Layer 4 of a small transformer language model trained on English Wikipedia (9 layers, counted from 0, width 96). Numbers have three digits each and are written without spaces.
A neuron adds its activation times its output weights to the MLP's output. To switch it off is to set its activation to zero at one token and run the rest of the model.
A neuron's activation on a vector x is SiLU(weights . x), where the dot is the dot product.

Input weights of the MLP neurons that the questions are about. A number n stands for (n - 500) times 0.0013.
n61: 534335316538362569428680533543574429389530535492567649210260686328602525715634466344621476203527314444342390530517290625613687677471770451305767590303472389573487579569725162445707513308639451225586468474467621361492299332453623390488518652755721438378437468375368328469533622293504634368
n63: 538671508478465568533727554333572368537772581635429596495552303566450426321501504503376566425656334582384547455613423709443589596503482380652535431472361437574415450547329594448582676424582379432369643670581396485619607583454514571402486619440882350372504462240516586629440610584682569574
n66: 353449474361628688348622584064507109393418595506697629489417479412513510616668534358692434267563299442471361365300369543593249570426284525742734483572411619504683471492645434566566587497362543346550584539565545599495604482580365415356543279504441800572682391548560497564373453361504389578
n120: 471603644437552430212577633499218437592578299511521471320470474619666610551763302655607371651352652221380620536257279544432397743561517585584535266381680608418498725233237479362451460514444568715338436649404462527614485413418350491520463418443724588448515419589463828490378610596524361519
n159: 636628456246378583397712713634582372279646553483487302458294400618510677707620678505877177351579867600329453764501370675590562503297221715606294291159505703481565532483601219206604284840352465628625382476454781312936515212602534303306300299481763689103447594800524518506609812582227489248
n206: 320462590541647203479499315343871537667381460270282703449396386546512554297697496657615366239458506548502740724242473837396734616507356595419548427260474502508338316615432313556764442666384263520486624544412470458426492384275496547436603362577822495539469556411085769566874375412288272263
n224: 264736482530602462461459355509694324631455484513398473261293784511688318371423406401446739477591406150510326454672487424366396381431706487536523560435616308328610600288503612447775697510752669594703598405517353308548621422688579409329558654470665387383442671420285536844456332462414578341
n237: 442601562382541461530571525463455425613716332358626284432565288397329543461556338533487269645565287473296529718421171686522428555344463564562529441375800317436599635547441342518412719302416421619712779423686267373490353383333489665603524555589612448412533487532572883613442677429370294387
n296: 412598379517526412459529630198548435574569493378455469573410382550597453625873499495639716296484360349391572542404385616598489231523401636518694450531396657477349576291673426427716672670396521410595601366868503585482695429628233498186764360576526581627641492483479393481369527329285364517
n298: 297727496490396370327542662583556546469561580485360559546404611722429501580487557710600607269550234665649578449498491399561501660463571541436318389462631381369517312482326406437624246601552518449613687459557447408468526555417275519592323366568479625672638660597381577454655541592230431428
n319: 584239395430766493487440561623666427574488622239467556716417452540273409524605587665685291407831649782465311461634380468568616506535574550399640639405379574710299269664398343382460311500332425592353677415498533616487576332427411593469602521445672316386360399468311405482602498401407398413
n351: 336567405640527505601471521685579422698426446588198456303474584597556458521763568547445592240511309340538257356549533548673575413524686426509515184408568432233603285603652628568745560584574332266698577052704469248781517485545560345423649724847703367308237330473192669894572468345483591359
n396: 319571417422816528351426630338615417386574373314761681933359479316440372574601548273652508457495399359503583272281634490584404491605628640552568511475322562408565398453450516404506447473421476628574654459764407314662710453727346701511434315561342556598625700571575533707393677524454348302
n413: 431497449518396358600614724724452340511585439531662522659552487505442528499646529368376515499812184303381491422507679436749633461634694521523486517545586372237619348559396455443616515395558266557575637585418483478427506498559359572623556476522556484386230796446524581432512580370574496209
n432: 435562425531436528516491579470545420450478267614442567475531568561308450526399641456419545560414334381416334575443462521477698586434396576489520414591387513568502479338575519425392458619518408600668506332455294369435443540438411553613390361586513426557360562358568734622548519564585481360
n511: 034573414248503495504516834387512547381570613565377544397410372507532630604557566659599375390234653338383643431279302332628405336390310529466606465290465500344491537323387572670718480680275548598520466310543369527649276412488428097234610470511350697658791309399602565403502543584269348604

Output weights of the MLP neurons that the questions are about. A number n stands for (n - 500) times 0.0015.
n61: 419499421862427626583504365479525612541618534622551459511487418611467396618421398671576501433424507500574440599387456605568597286511578495567520537526542429628639478478639427535606553456532569482620298523513533535600320917494601472585577491520511428343436523440457625561461393528504768517
n63: 502471466668590364517560473537491462549441439491527435477460605432530419406527508441515461408372406590617583482512437506465437529520647273424406495411583559457457622528416620457270359536410544483634491624523552591544327738585496527447533535554347493465506453623578582298436422374458684413
n66: 620518545534342452550523527454553451620342441603436411378361468620489642507419530585474647459442542760484364684507632592581682475415403490408540594426394352394532490454498617733443512657546474583505532396402491474457628651326637576533494376498518454447311537546693499456702528463587333530
n120: 642518564320431463575444538628379501489515630502680372573465436649347493361505582560572536535473608534493560522403438564534315615680603655481497380448488535371221411607649440574411470464701500555477432431450542501468460229444520356397482519374452523472650541707417462532671423383476475514
n159: 379437510469576451542617548620324472380789639539515319421553548580589661410533476506643267491474674601425543685783465545556613458547018617554306436556637460606602615438343393550360257459491393521612391524580488288385483280519653406535342444546611637340565613745470459513540439508470432449
n206: 511491563827400236470511267358790576665551487499298462549418544512466468454521585603515427476459491564445365566456585548498615520481488461402572505392541561387450538531603470465576526559520512484469591541425495669548602500453515489419497507497634562527462456431374542520643475481463496544
n224: 527499398971459477394506396628578514526386536565520528430503613420628471279562379520491513511426427488543483479581549474420567508404628410572686482481454430542398434506510456476523660561378590681512572490591553511426421668551432457460716573440504466508432582551594446445514566319380745421
n237: 690399459309378400422625549522487465445439511493665520538503383483514548446503449600493812515589534587477489537427357335500441546661542361489579497442500515503340387402607513733505568616434592474503383555532720622434537361573641457590624481354602514613549479603516262436556364587230459519
n296: 623376562577491502469500562423542542286519567449441449440405354458316383376267637533482302534433451779539444461525510524516483772645506302373532485421296430306537421510582639630477475548563671688365478542468640482446536413543541400590556530432656432656493591515522607531641599451457389469
n298: 559555423319530637409602463622456522419393507475553489585589364456560500434503513542368365398549558517372570555633495478580558444395470567593476597728587444505327542600618413432517580432506478479382509498358589513268611398472512643462596466474428378489590384401533444430562424462376499383
n319: 382421518831539368501501521655674535380489526495435440576389507560474454477460624512487384598454323586497365502516549428523410480540577505515480508468515466405608524491490421442392437505514620523381565479556500521595612543595379501556481364492478422589586604405502482501363450649480460530
n351: 520495512951453413583557444506538628453490431645587518405461585380546454382572433559523562406395564548491479442582509465541542550495385513499644372708570589475507521472590446499627479456568636513483609355699478596576609750519515382402519465531468451370353438592620410594339671394417630660
n396: 629575535681368524528406541383508698472465497691406337203645381706609668474486415527560630519474434497495503436442424550417539651281328495400479367499590530395465426548716515480625622602442518486476367420525613745482592734427475528436733577478589358640431630466401546474586545578309420586
n413: 488527508577605532513442460496538447571574556448566462448541551550593479459346418518497536382590545607500610466485468430516361458350544272492406483554411460558562617212495562430398385443385478441592268417477502449517528609571576518501460585506549556517544546438510536398585249588484473337
n432: 523372548387488454487527375457492502464436715473650519484489622512513611450501474461506520444471524512512580506448520427504384393509491446514576471448617560552462529627545503486461498500470569553396393589527479522456618449545641533458513640607567526528598413528503443472632551472397333493
n511: 558546520469522398581372610652689471348429425345496472607536543419310470411254579468411588294438465397488420572535615574517395377486467272391400540466460472475419519286288433523656484446490538578550644527482381471221393393583658599311367470382517519604288488468447463452475463438498355502

Each question names a token from some text and the token that comes next. It shows the vector x that enters the MLP there. A number n stands for (n - 500) times 0.0088.

Then comes g, the gradient of the next token's log-probability with respect to the MLP's output, scaled to length 1. A neuron's effect is roughly proportional to its activation times (output weights . g). A number n stands for (n - 500) times 0.0009.

"ion", then " of"
x: 455502386699230389527594351488446502548407539465568512303377380540497464458446576526475592349410536322757399477334383370571428543484625539376539529504523320489648433509703600585587525475525580665603522425472550268400335686719626483500568721501434393386446458649507465452485533456589654519
g: 596345428540325541528692433512578525614581434592423332403245421375238164418352494567597517473675299592365466412479405456539497414584659653475508546532622480512743467549474648582375543464497479358499419506615622371481304547303612530544605549629742481422575485511491324305486401553252465502
Switching off which neuron hurts the next token most? n61

"al", then "ther"
x: 564484482486535589437547750552521457325521496537587592793417507722551362596348438493522557291447590471541297229356514440529622635621497303549452626736840504563561307507471534403466403396489577625412441446449697768516511659406537470580707404423460453586492567420666356417399337559610713591
g: 429567613457771200666513616614658388402458448592389475367454564734472488474590441538408442596349588355320479540501520490638607423402443482374399274356441358444485407503487398428347445423459535514450516407488450663645303558357604459357383499633585271482840435427399571366604369602352421396
Switching off which neuron hurts the next token most? n319

" A", then "ist"
x: 476580502558319601525546320579621511454496483492622592718488390502714473505519508548414681497285625394473598458311373492488624552638390386555556438486461719527455470545411508385302429463551518592621419542497393512617540816568473513643436469529415455554470448471593549403353566596486585552
g: 323429401535332485350533502237566505396512253605709386281339527468428314611503319384418488468560677450573460503600373468428334502467456431572449655609534429497479622575507400501667481545416325463457458785399547472346298573684473362534604419704483319415645618414620499491491372237571507409
Which neuron, switched off, raises the next token's probability most? n120

" the", then " pro"
x: 373591571704393380408439544514683622542449555424468619415538358476604551383529410519498463537433458526511604512537487538500538508478459290357600596441548541473539460453566513477509455490553652521433499491596466628531354818585459488531487412540468580559532495498313597417559540527609468453
g: 343611542527426486697330483362557364547379328650493583395237370544488644366453326487558583556520428560436368546491342534334516536683500573581687470503528602379317706660487862381588504568431655490588546446555503474416429478438570577536434514576557504477444191348599607691608502346576558733
Switching off which neuron hurts the next token most? n206

" M", then "ich"
x: 408337447538385628398532560521476470464520488424813441542492413486555429455397509508459508634503459764528698409520460557482513502542528403622451443540505554553563543449503473403469445455456621528418603529629512438436494861492443546572481486529503485439468516535759532322659563535487416503
g: 587538404483709569353434529559608506378769318405477626894464613556550488486528497534666205423676503545411492518385507611467396510375556571573587374678563454667360519507555289424540524534486450624514601308631504310281619447388429513489582587325454406508779395550567606530486409462321455480
Switching off which neuron hurts the next token most? n298

"ur", then "a"
x: 474673339550388688620685651608519397442578598584364420670408484296514234287380560599552659632445517601647628517534627466490231574643531337543459655618211532417510464458483495335548501409553344734592475493440458392610443551499400484559640558389569347475537594390495418543453439481601608184
g: 594464421436335408503472395432636229473433609395536418207568394410551509516390386530376612475715556567669485410540749767472535434666420568497484643402447335485512641233525460522338677466403327623472499478526666407537562399555324719519593633549598506640508663599636646426368398487370558431
Which two neurons, each switched off alone, lower its probability most, in order? n413, n224

" \"", then "W"
x: 622540538699449540537518632590474530544446499467594448432572526637454587553587516493525413362592532451515818645638326469462586408613486475436481417366423685438484627493457394245442426421542574523489562389516546285482438763345596492551509487467501571390410511479753519349636344477466580398
g: 388259637500596461536547548574521550341559537315473318475482569396661482375477636559686358599516702723688457390404686405544560466538399545401695522570405333469479400436590434370372488388341508390486290249330495402521264447469615534384656355588574496488384454602737437480267428470468512651
Switching off which neuron hurts the next token most? n159

" years", then " to"
x: 575376506770491331444355439606623687562526457493565495585478570503648518347403409558382632515605561330577488426511480337445618505474631520405530429550525536403494523465579401524513560348507663534543412536496553301587481705603487489492452475555632404359513447557527404581441431652559456480
g: 399757556524364466603412537480521486506512660650236513686521449865519486412659514597568328563398362512642517447439405563327502462599543403467704590385499446384328449581450694708388607502581572453562585450479452361590539478731639612650518423688720462483287602474438555543578693617477588572
Which neuron, switched off, raises the next token's probability most? n351

" S", then "ig"
x: 508476505587342560412465579508510469471510550476829515681412534600380460434576508531474544368490568681516794452587511531482588581558446423548512478713504619547505497499446588398481539527500455464496615474400547417443474855551582640574421468482583520487478463501676471384457552481545568485
g: 601568480475413325597708397441389397436735580282459476534668604671402576278383503553503483606423303664323430495562464448283319572468543434325468686566505547400576589558403587607568581559478643360540517611678455559602479530420485468445546253329235370458286635616754582588498530471433517436
Switching off which neuron hurts the next token most? n63

"p", then "ress"
x: 668544579725260631573366333474410506577327434485640519568667393363350458527509441601551645312424515726502485480502399549675289441534366448397452594450673635505452815320404527525561469395454676370496408515471525466417578588597552396634651400443410469399573556511297420560497655561382662560
g: 692663402424411317477511460442634728499475460521541632483527414427295575596384468373401472577709386453517395783594499688650416458542717485556613551348267382451554361393587466442362462580383564505480511726440329453339631488602420193442557453620390601709367640544540481509489530289525439477
Switching off which neuron hurts the next token most? n296

" new", then "s"
x: 588572508737496389505426477470633598565540509558490462229519451529551522401620487596474702436571604462556546568594601474456536448500472280461641448536505557471554537428529483552619519516697602412459506419576441623683449760440447409431569505680403460514451466384396437542465591428514547494
g: 539707407381568524485486635593429358532468383682725425468572523267557389501425425459537517544545608636573602439581595527684362504677462452468474424650490574280222633404379409564546507625652702447483679429722526625376478459472454501515596450626358399473353785500590380209294603537409498529
Switching off which neuron hurts the next token most? n351

"uc", then "ian"
x: 607589461619578473651630578408472448588412521399652496411383653205354706433317442497525542733569531428253359575282578464421501584592480301442398492599869699492322493513499471581486506601433635452457756632442616503439512633452571609450529682546583485528612483497583364375530497540531667435
g: 420375414545556464340571451061517552534615307540342315525681346468698168388532331426328451598526494415477400433579629484600361460640451417577460373679654397568453575486387429656503637517365360532520424445472559500519376530533464532762498525554390640481649466400334602487493577469586524335
Which neuron, switched off, raises the next token's probability most? n237

"ian", then "ch"
x: 579555465518399515525720663424526463461405380530757617593458448371791427538388433347318506240585580185445321370297525465348597525682438300648524634291485546429428486486466502481385552607596561499403636592484379389496482646363628541497415349422452489535473485525531480343179443532606669716
g: 587517601472497395250546417424320602397616484415505587540246771592528526643600421525451487229374746413449597500414410491380487461611463503526582548672519819558363410414673587466610296550643495353556522435402565360285421494570686556633438503358696507610653465478385407481491719482463515497
Switching off which neuron hurts the next token most? n120

",", then " B"
x: 397644478750474488498461525541892622459480554489667506632584484501481454387355647571435426416519570561505393581453584495494511427712408491534590640354491528500422496453650446364510384396471523481644529576526483392431706683492512515594612466445582506539351543486333442551495483585595493577
g: 600527561462609438457630389508411489468394599575546452606407438592485557707595509547296530293343660808458554226638571528420308426405474527354557517341485704487481435316464432550408369299515536652606403514421543594334280511428235587573548517655492615652460680712493504640389487607594553362
Which neuron, switched off, raises the next token's probability most? n206

"ass", then "im"
x: 404473441641336733479470631472569628508565580395649525326470484470295296552498591522367639484586404723634472239449562667484525397515513267451507695801420404536565407574576413443722589528454676526524435490493623521355563703442535458625465451389378514430515492542462487607605672463527570564
g: 534374481569368413636677488470891345524534763595511380513519645639507385602499514447669504492618520567447584503464475450617467588582660505437474535540459501493381374653490499378484486644566556397641489678681359693878575595767675537511510461450432498478477424499506594433349206369457454454
Which neuron, switched off, raises the next token's probability most? n298

"ress", then "ly"
x: 526529540733352467591504146471574461451366594519571455243410667565506577619420429440474632347422525432423371721557588554619402561522661443506508484636659359491614506605558504529635468447656777557420549446607427584402466594640602435601723563472542503489479563457499403534446647408469721599
g: 539460597548410295446296453590542717506413522356541310496509390639449539468760482619541531506299491457554477357552570472285580593436440411456458508458632450389280451563300513456371437456578466372448532466521533576935515500387476399363558383499448374331631280290291472664308577569539558564
Switching off which neuron hurts the next token most? n351

"on", then "ated"
x: 386388504583502469553278457527512505373436577418604541363474573599682322497297438393357571451481511466503482507738374357439422453570598401430375681493568549592623748522412485345626513585430720738342546344475506292451468681490716422522568471419673545509442625684420419565305533680571600514
g: 467434553424401545681636580494638395501386730323463566346642426493558543385609448415794476742441477515612297595595622595492357336268562541318489555395802647566446605548376482503663532571435523501551497414317411597492441534491433461419620541293494373684607552563636455430510302288392472379
Switching off which neuron hurts the next token most? n224

" of", then " the"
x: 399415456730458443518363454543670596552507615443465566260486630572473559313429521452512430483562483643630656644740459468510462414495392401289341555386528469460604497644521421348428424592526474581408442458478441620459478713280531598512541326445585446562552565574341385620371545435713531577
g: 524501367430410528662615630633455390519461542456517656343342556782569467502602455339453718378779505765395438530552486475527542271479433544567508456622596664647625623510496511486442472529560359440494490430635426409499439493475649694634562268476412533359480332551405289723448651409597583215
Which neuron, switched off, raises the next token's probability most? n206

"te", then ","
x: 435440482798390488564428319490623612526536528447424558338560569508585531516561480523506540595558498345412453630637487448393516479466478424481605416515607492417430391488590500588551544474559482544544550461478569455376525716602535564385482526609590448537511450672467330554473454484605734533
g: 759430455432666581550536441636322483347428339560728518504524545429612451841507457560543693530517668339555494394688632455600459316416534492389361390551293469660401445377593673474598676470413509627416473464528427346440578428576658567484510528594349269423643400384498646746414521481626603543
Which neuron, switched off, raises the next token's probability most? n224

" A", then "sh"
x: 525491545526403537515526408579547529518536496477564646637613385528662523490626514538425616489355545391516665486305356499478579605576469460398464517529445663518484508576408472482312375491645552512568520555420337558653347838542383566667410478574459415501519376528593555350486510513540548640
g: 782435630478491426335606702509623457383648398528563347458659520520350554358396568514667608221622397475558569446260610583585448567484421511581668234707478609290208421472481337398539584422516627384525519302628404432401611569488466641535637499546480460304463488396519445465458655536598501555
Switching off which neuron hurts the next token most? n120

"\n", then "-"
x: 529640591739368608419468613549445585431520587551752402466430494476487624522526541487537296553390524499463474607501461584413540523554330469509479286513628434463550758555700385353376409472533640492547565465433584243550604684391511448541528557414397704532498553665396630416472621552430617380
g: 636569453475337572378478496419427438428598469465581620279679634591529486459518440426354644761382314476784264469447554578248391525434553207393782363595536658479651613513546555568512515498562544370569364470433518494489481433475551472623418576365561602561488410517358290657288523628683557503
Switching off which neuron hurts the next token most? n237

",", then " Ch"
x: 512619447689463617439515508599971688481507470512554453666523484432417442327386606518421482517462573613518332459384568526469522462653356540595514651401381425544455404386620457482523338430641493418535555593499429527347636660397464549594583314354628491483339506353260570522414399521474587456
g: 450512512488527415338319599264507639479544310563520588504376589252411429498300539438722592329518532470371698362281619450462495396360415456479440270544443785603355406473532511414694526472518388642528394568484353330374440460290552563702425445677385392471618439432482360537617553351629422511
Which neuron, switched off, raises the next token's probability most? n319

"3", then "00"
x: 636531497674455610586535577476193558583458548338564291574664420514451543450568506549497524652362321511511663618556586536500320510571536583567482563464327472514726467504380535646597502484596476545259441458325660343457400706342682599512375422419472496556543359524366582501577389425515506763
g: 421376540460573521427333471473471366444350448286286417385516505570402287516571411534594643472580533337318429649382644472498513301393484606660470620495433458630465567469586599385507439389329302560595616368564551410275412500599683254473218511289681616567565486610275380551488495475646418637
Which neuron, switched off, raises the next token's probability most? n511

"man", then "n"
x: 591650430604629493402479635635777609455515602538680528548504518228607232609515575403451554517521533477648418364330742299332386441600598354527530530535441560492338369386524382465472355401432532433437428444592509278538614626710577338619472487374677328504477440600468575534252583614596510580
g: 566603483408547392242369666708364493446478501689559629532336466495542433576452533510434427360450201533553610501537549473391502540527381573591346545540864596375273413457182482471551584651495494230440446572587440531659435466358628346476588494442671412543499660567493547257428416533532396465
Switching off which neuron hurts the next token most? n396

"ig", then "\n"
x: 523735422601544504518558577545650495475385596423573537611379484490425380578318677606477635612516658450591275527444707309484353554614552258516546242619462597431437347427410564282561467386397407546450389362500690442328498609674579474584665564400437596763463573523579588357447364484770595401
g: 561537478586558576353397566515559742593421390493405287378585470446580348587737340480366333529355476326393411410345391467497547552536566555578404269462307455372627553517676604347436626417523571619620434566405293564496461521363596392457545533422351632539226482382564496818406459617392572288
Which neuron, switched off, raises the next token's probability most? n432

"201", then "4"
x: 498599373616420478499480531534291542471423563600414422473620343442449588325387610543638405807389556573484448561553389484537276488550293550376412450455480395473706514484328546738469532443720588496443449584457287516479453685211466610480454342504262594472589387541482477498380504510269705356
g: 489653468512456565545361524497586497472501306403592466397384617316296691284467449333466586442468618544233646491305407453558483534473690432329443345581345402648441573597559290508464524256444779442426395515369449433443546510554423559690550464368391532613534423427221490221556510434641530437
Switching off which neuron hurts the next token most? n511

"l", then "ing"
x: 550512372589385500401624585575571434515675458522720514409622549315609464571414515387569640503592546630491228476502535505506513635464406391565539734582475590463369394492566604427615452522367566497559499446476422437490681735541508439382524534565336485704474615474515263641334716517651681656
g: 526439526530563455778527365430603439393549566694554453319529624685334471556535519581544601163439456582459336524324514553594628623319498632536677436737531652531531549422645571704636498575544447489562693446373291419545594499313476368559489495488647447596424366681662294454583676560369548586
Switching off which neuron hurts the next token most? n66

"z", then "i"
x: 711596439597375834394527527548577425509546335674452399544522583429516340482501562597521698579478421747568559509724600406418366520520383335607519590600365520545364441386614625321441617420418330664596458554391437308471541658676604558508480596447503536593442605523779587393494586471834642447
g: 392457458503458610436597436636561674642495550482344272673673691544513384408568382421554555564629577664370454463608593385191436433616314454525411551626607549671417493516422513674601612383300750582696393573458354500600512433563417661563509565506311528448720712411373697470458410594481497401
Switching off which neuron hurts the next token most? n63

" un", then "ivers"
x: 567339583642390696563516575564442435495476499549617508408377643398775538347484566588557632335628548494599714655601458430410499499579546495545453627420602722382390429468491440414644498519642646573642341535449509373502395762498517530513619436492333411443523652476559406404459421489472665486
g: 510461647431524418651429399326675333368621724595422365499430754505593443459485619451289250612598561660485483350405479477319383538499583506576465609406257642480692277499416662404536550576317654551610434665551676401463625497354432466403622327544474583533605588640550400635495389410598411456
Which neuron, switched off, raises the next token's probability most? n61

" k", then "ok"
x: 434139505653700582499635328538554518283491454557655410379699492576487517461419429397511506405491447555524607468436574405489534401526504428463553466423421687429422448437427503516507476521444444464542493605586395447468444735661555385477382357386547465499552428620771344357603353697410603625
g: 685506468587570556501325708355624365560538413496538555823407608373277469478559542284541609380383502622509746595496405653702432447497455434596416601509344427440668536296380550575368543436323550627462473665471466822517472635514443489401391469654612509208409563443470457565488474533663531497
Switching off which neuron hurts the next token most? n511

"ur", then "r"
x: 471603524549365437637606633581394523510505561497602646516384502484493437344281442463580575565421530663645445564408607374421404616579563354333440504602417478417564693499530362564571402470493548580435317532222383651690306685331558506622505356428414377550606569519219239472765262528412625556
g: 583666427511493494323435568484385585473209341487631302474616334477480430275429493582455533685398233593492515556529669568599510470729635707539587479207434542723672380468407410683641448551501406435403454554539372468664488514458510298424593540484315643682559519443512477368454485682493551389
Which neuron, switched off, raises the next token's probability most? n298

"f", then "man"
x: 585669494561515552432561819541617507500554482452566414447588597404400370416470651492585623383612669686628209604366625456636510483551505373556415454643441689500442359382502540397530351558550326372336306435555599214501337623789546528560439582419426355558565480578479384564378637695762692723
g: 589524431457461570409611437591320600719513491462495529499608493695644480653372469478557415403339421542427312312469605549452598564596453487593444425579621371334587371594532383382741475333563606431606508302354552403751391472764661496370399587710574257561640429252488546541584571367577434355
Which neuron, switched off, raises the next token's probability most? n63

"y", then "),"
x: 608399348530666373450699492568547503449534630342596366756585598378533435430238501365502512446294384258534475366592450638494459561655681202581574530581550486526527650637413472352479429450626404703338583625423668233634519575361675430561485356473756462399441564540464386340421541518737534651
g: 377552327517499640612524536382444441458413430688621512367515640456616849606688343438568586492517404247399506399524562443484384343647513536559620147395532434461573338351521780510563577509364391552532419386616603305412526580644499429613368481383486329453604458394512500687425579469561548326
Switching off which neuron hurts the next token most? n61

"ch", then "l"
x: 601757479681587462485557692507550657525543602544779417430512664388621420524544435462543749254517540634646273384589587419504470519566552152506462539409481515510571339472544527506574555362386475564489369601458467302523652525593605502494581622464604567625594383454545556425484525475730710707
g: 545544528439545502812450613457378588443429403599561680492449264490624453516569770483597593538644356677636639456500353551571585405531581563582590355522814572426322526497437457425488473754423434337467622421294471583476296496439668507373331512483404656474699583277425505354385599598456567490
Switching off which neuron hurts the next token most? n63

" d", then "oc"
x: 590388491611403542512457625462551553508521591596554634326558547586413541495275358503434556625521462561439579585590559483414487506556618381400512507409432623522577529474352566564517372476334464501483356572444492455504525859443432439563569394497502533493513525603518476351499433494429561541
g: 503677556504472668549645418387638533437325487469572521247456631445456586509493543432497425437388537657397669563481388480339566538584407447527245405687455550688409635542491595608634601591550545399519354522404401496405653497393303908330300367542509480351521649434506373697379414518495510266
Switching off which neuron hurts the next token most? n298

"-", then " "
x: 516401556679381357412472576495688581595515453448677489686434258549416526537620696520601388430473405520429418587564509433490440553599367412359571488535422537429391522741512389586394372518628596596552568632423457428536494755426517499499454419499465621453471426604323507475287575449571534397
g: 490472610509501626508409536498374581554542529721378435308516528460447791511351477565651432646648484595602480590482429466554546670598258555466333447491700350279303519537530497603383668542582471488410554526452555547386701473499520303596672692198547479574731722640353539388527482519387437661
Switching off which neuron hurts the next token most? n396

"ik", then "ag"
x: 409521478519726737465689469445635422560475496611448620479691520467270365585401476178570480605617525503420562480312599635530391354573428278503389541751412592470622495379425592719497530636669485600411577413278449445819620568665453397388561637510723465385537478534607412463264344558722573579
g: 443549473493579434568654501583375472503656573521616570342358486422674302485350339322312619455349612524625505455577487450526514565478558424613398581352359389571441483602368615682593499359458712336735678459465500514515335513688456294353384338253654690508512429644680489532675639431602415582
Which two neurons, each switched off alone, lower its probability most, in order? n63, n224

"o", then " per"
x: 528272407612463502549416538392629348476533551384544389722663606414454518637460597385379515514384674407269685290601363507360594452493559261403542766629443428538553578244611523357540508554668481458339594478644451172549371586283642526469450354411487571413633577594581392537507430665536566685
g: 575404486599567355512557395272587696644469385420245500456762574558645727459421318720562530405434377337337399697514616430505420543586499473607670574532441397527571611474670657595686438552532443524639421513399546682233600544443440570452583628448531487502434429298282575674506350451601503524
Which two neurons, each switched off alone, lower its probability most, in order? n396, n61

",", then " G"
x: 419595464744467542529452427588943607504454533422707432700605514465418361341402615541518457501513526612450425526454620515441524514678409434561577612293442492535437508464567407407570434384560580487679565582540488395487703660498564528622486348431572535477394452495266505489469578550541509549
g: 613538572529495685454622383356442509479448620386449696727567701589658438428665656334603488345294551524370475541541713367361371511587519500563608703692310558541571627540455554619416685514312469496462352453430389433584418575393358521299399492364539427568377585535308303299620617541566475360
Which neuron, switched off, raises the next token's probability most? n396

" R", then "om"
x: 495470440597433525495479428444672457456478507582816455739429516394591334523340490485470538566477469659517631573460596491475402567455453395560511538561521475605599499470412535447395428435427494570690567494519523416502646810403512525606442262495449574486533614618699477392470584580488619513
g: 510373522500607488508307714590880469441439628552382591618383405506509601490507339440574469709561509603451543515495302564599538456491470514392546728555668511665250556643484693391686305470562355538512235514683451551573388498630580730471380559516565549509446661410606456383386351529340568498
Which neuron, switched off, raises the next token's probability most? n66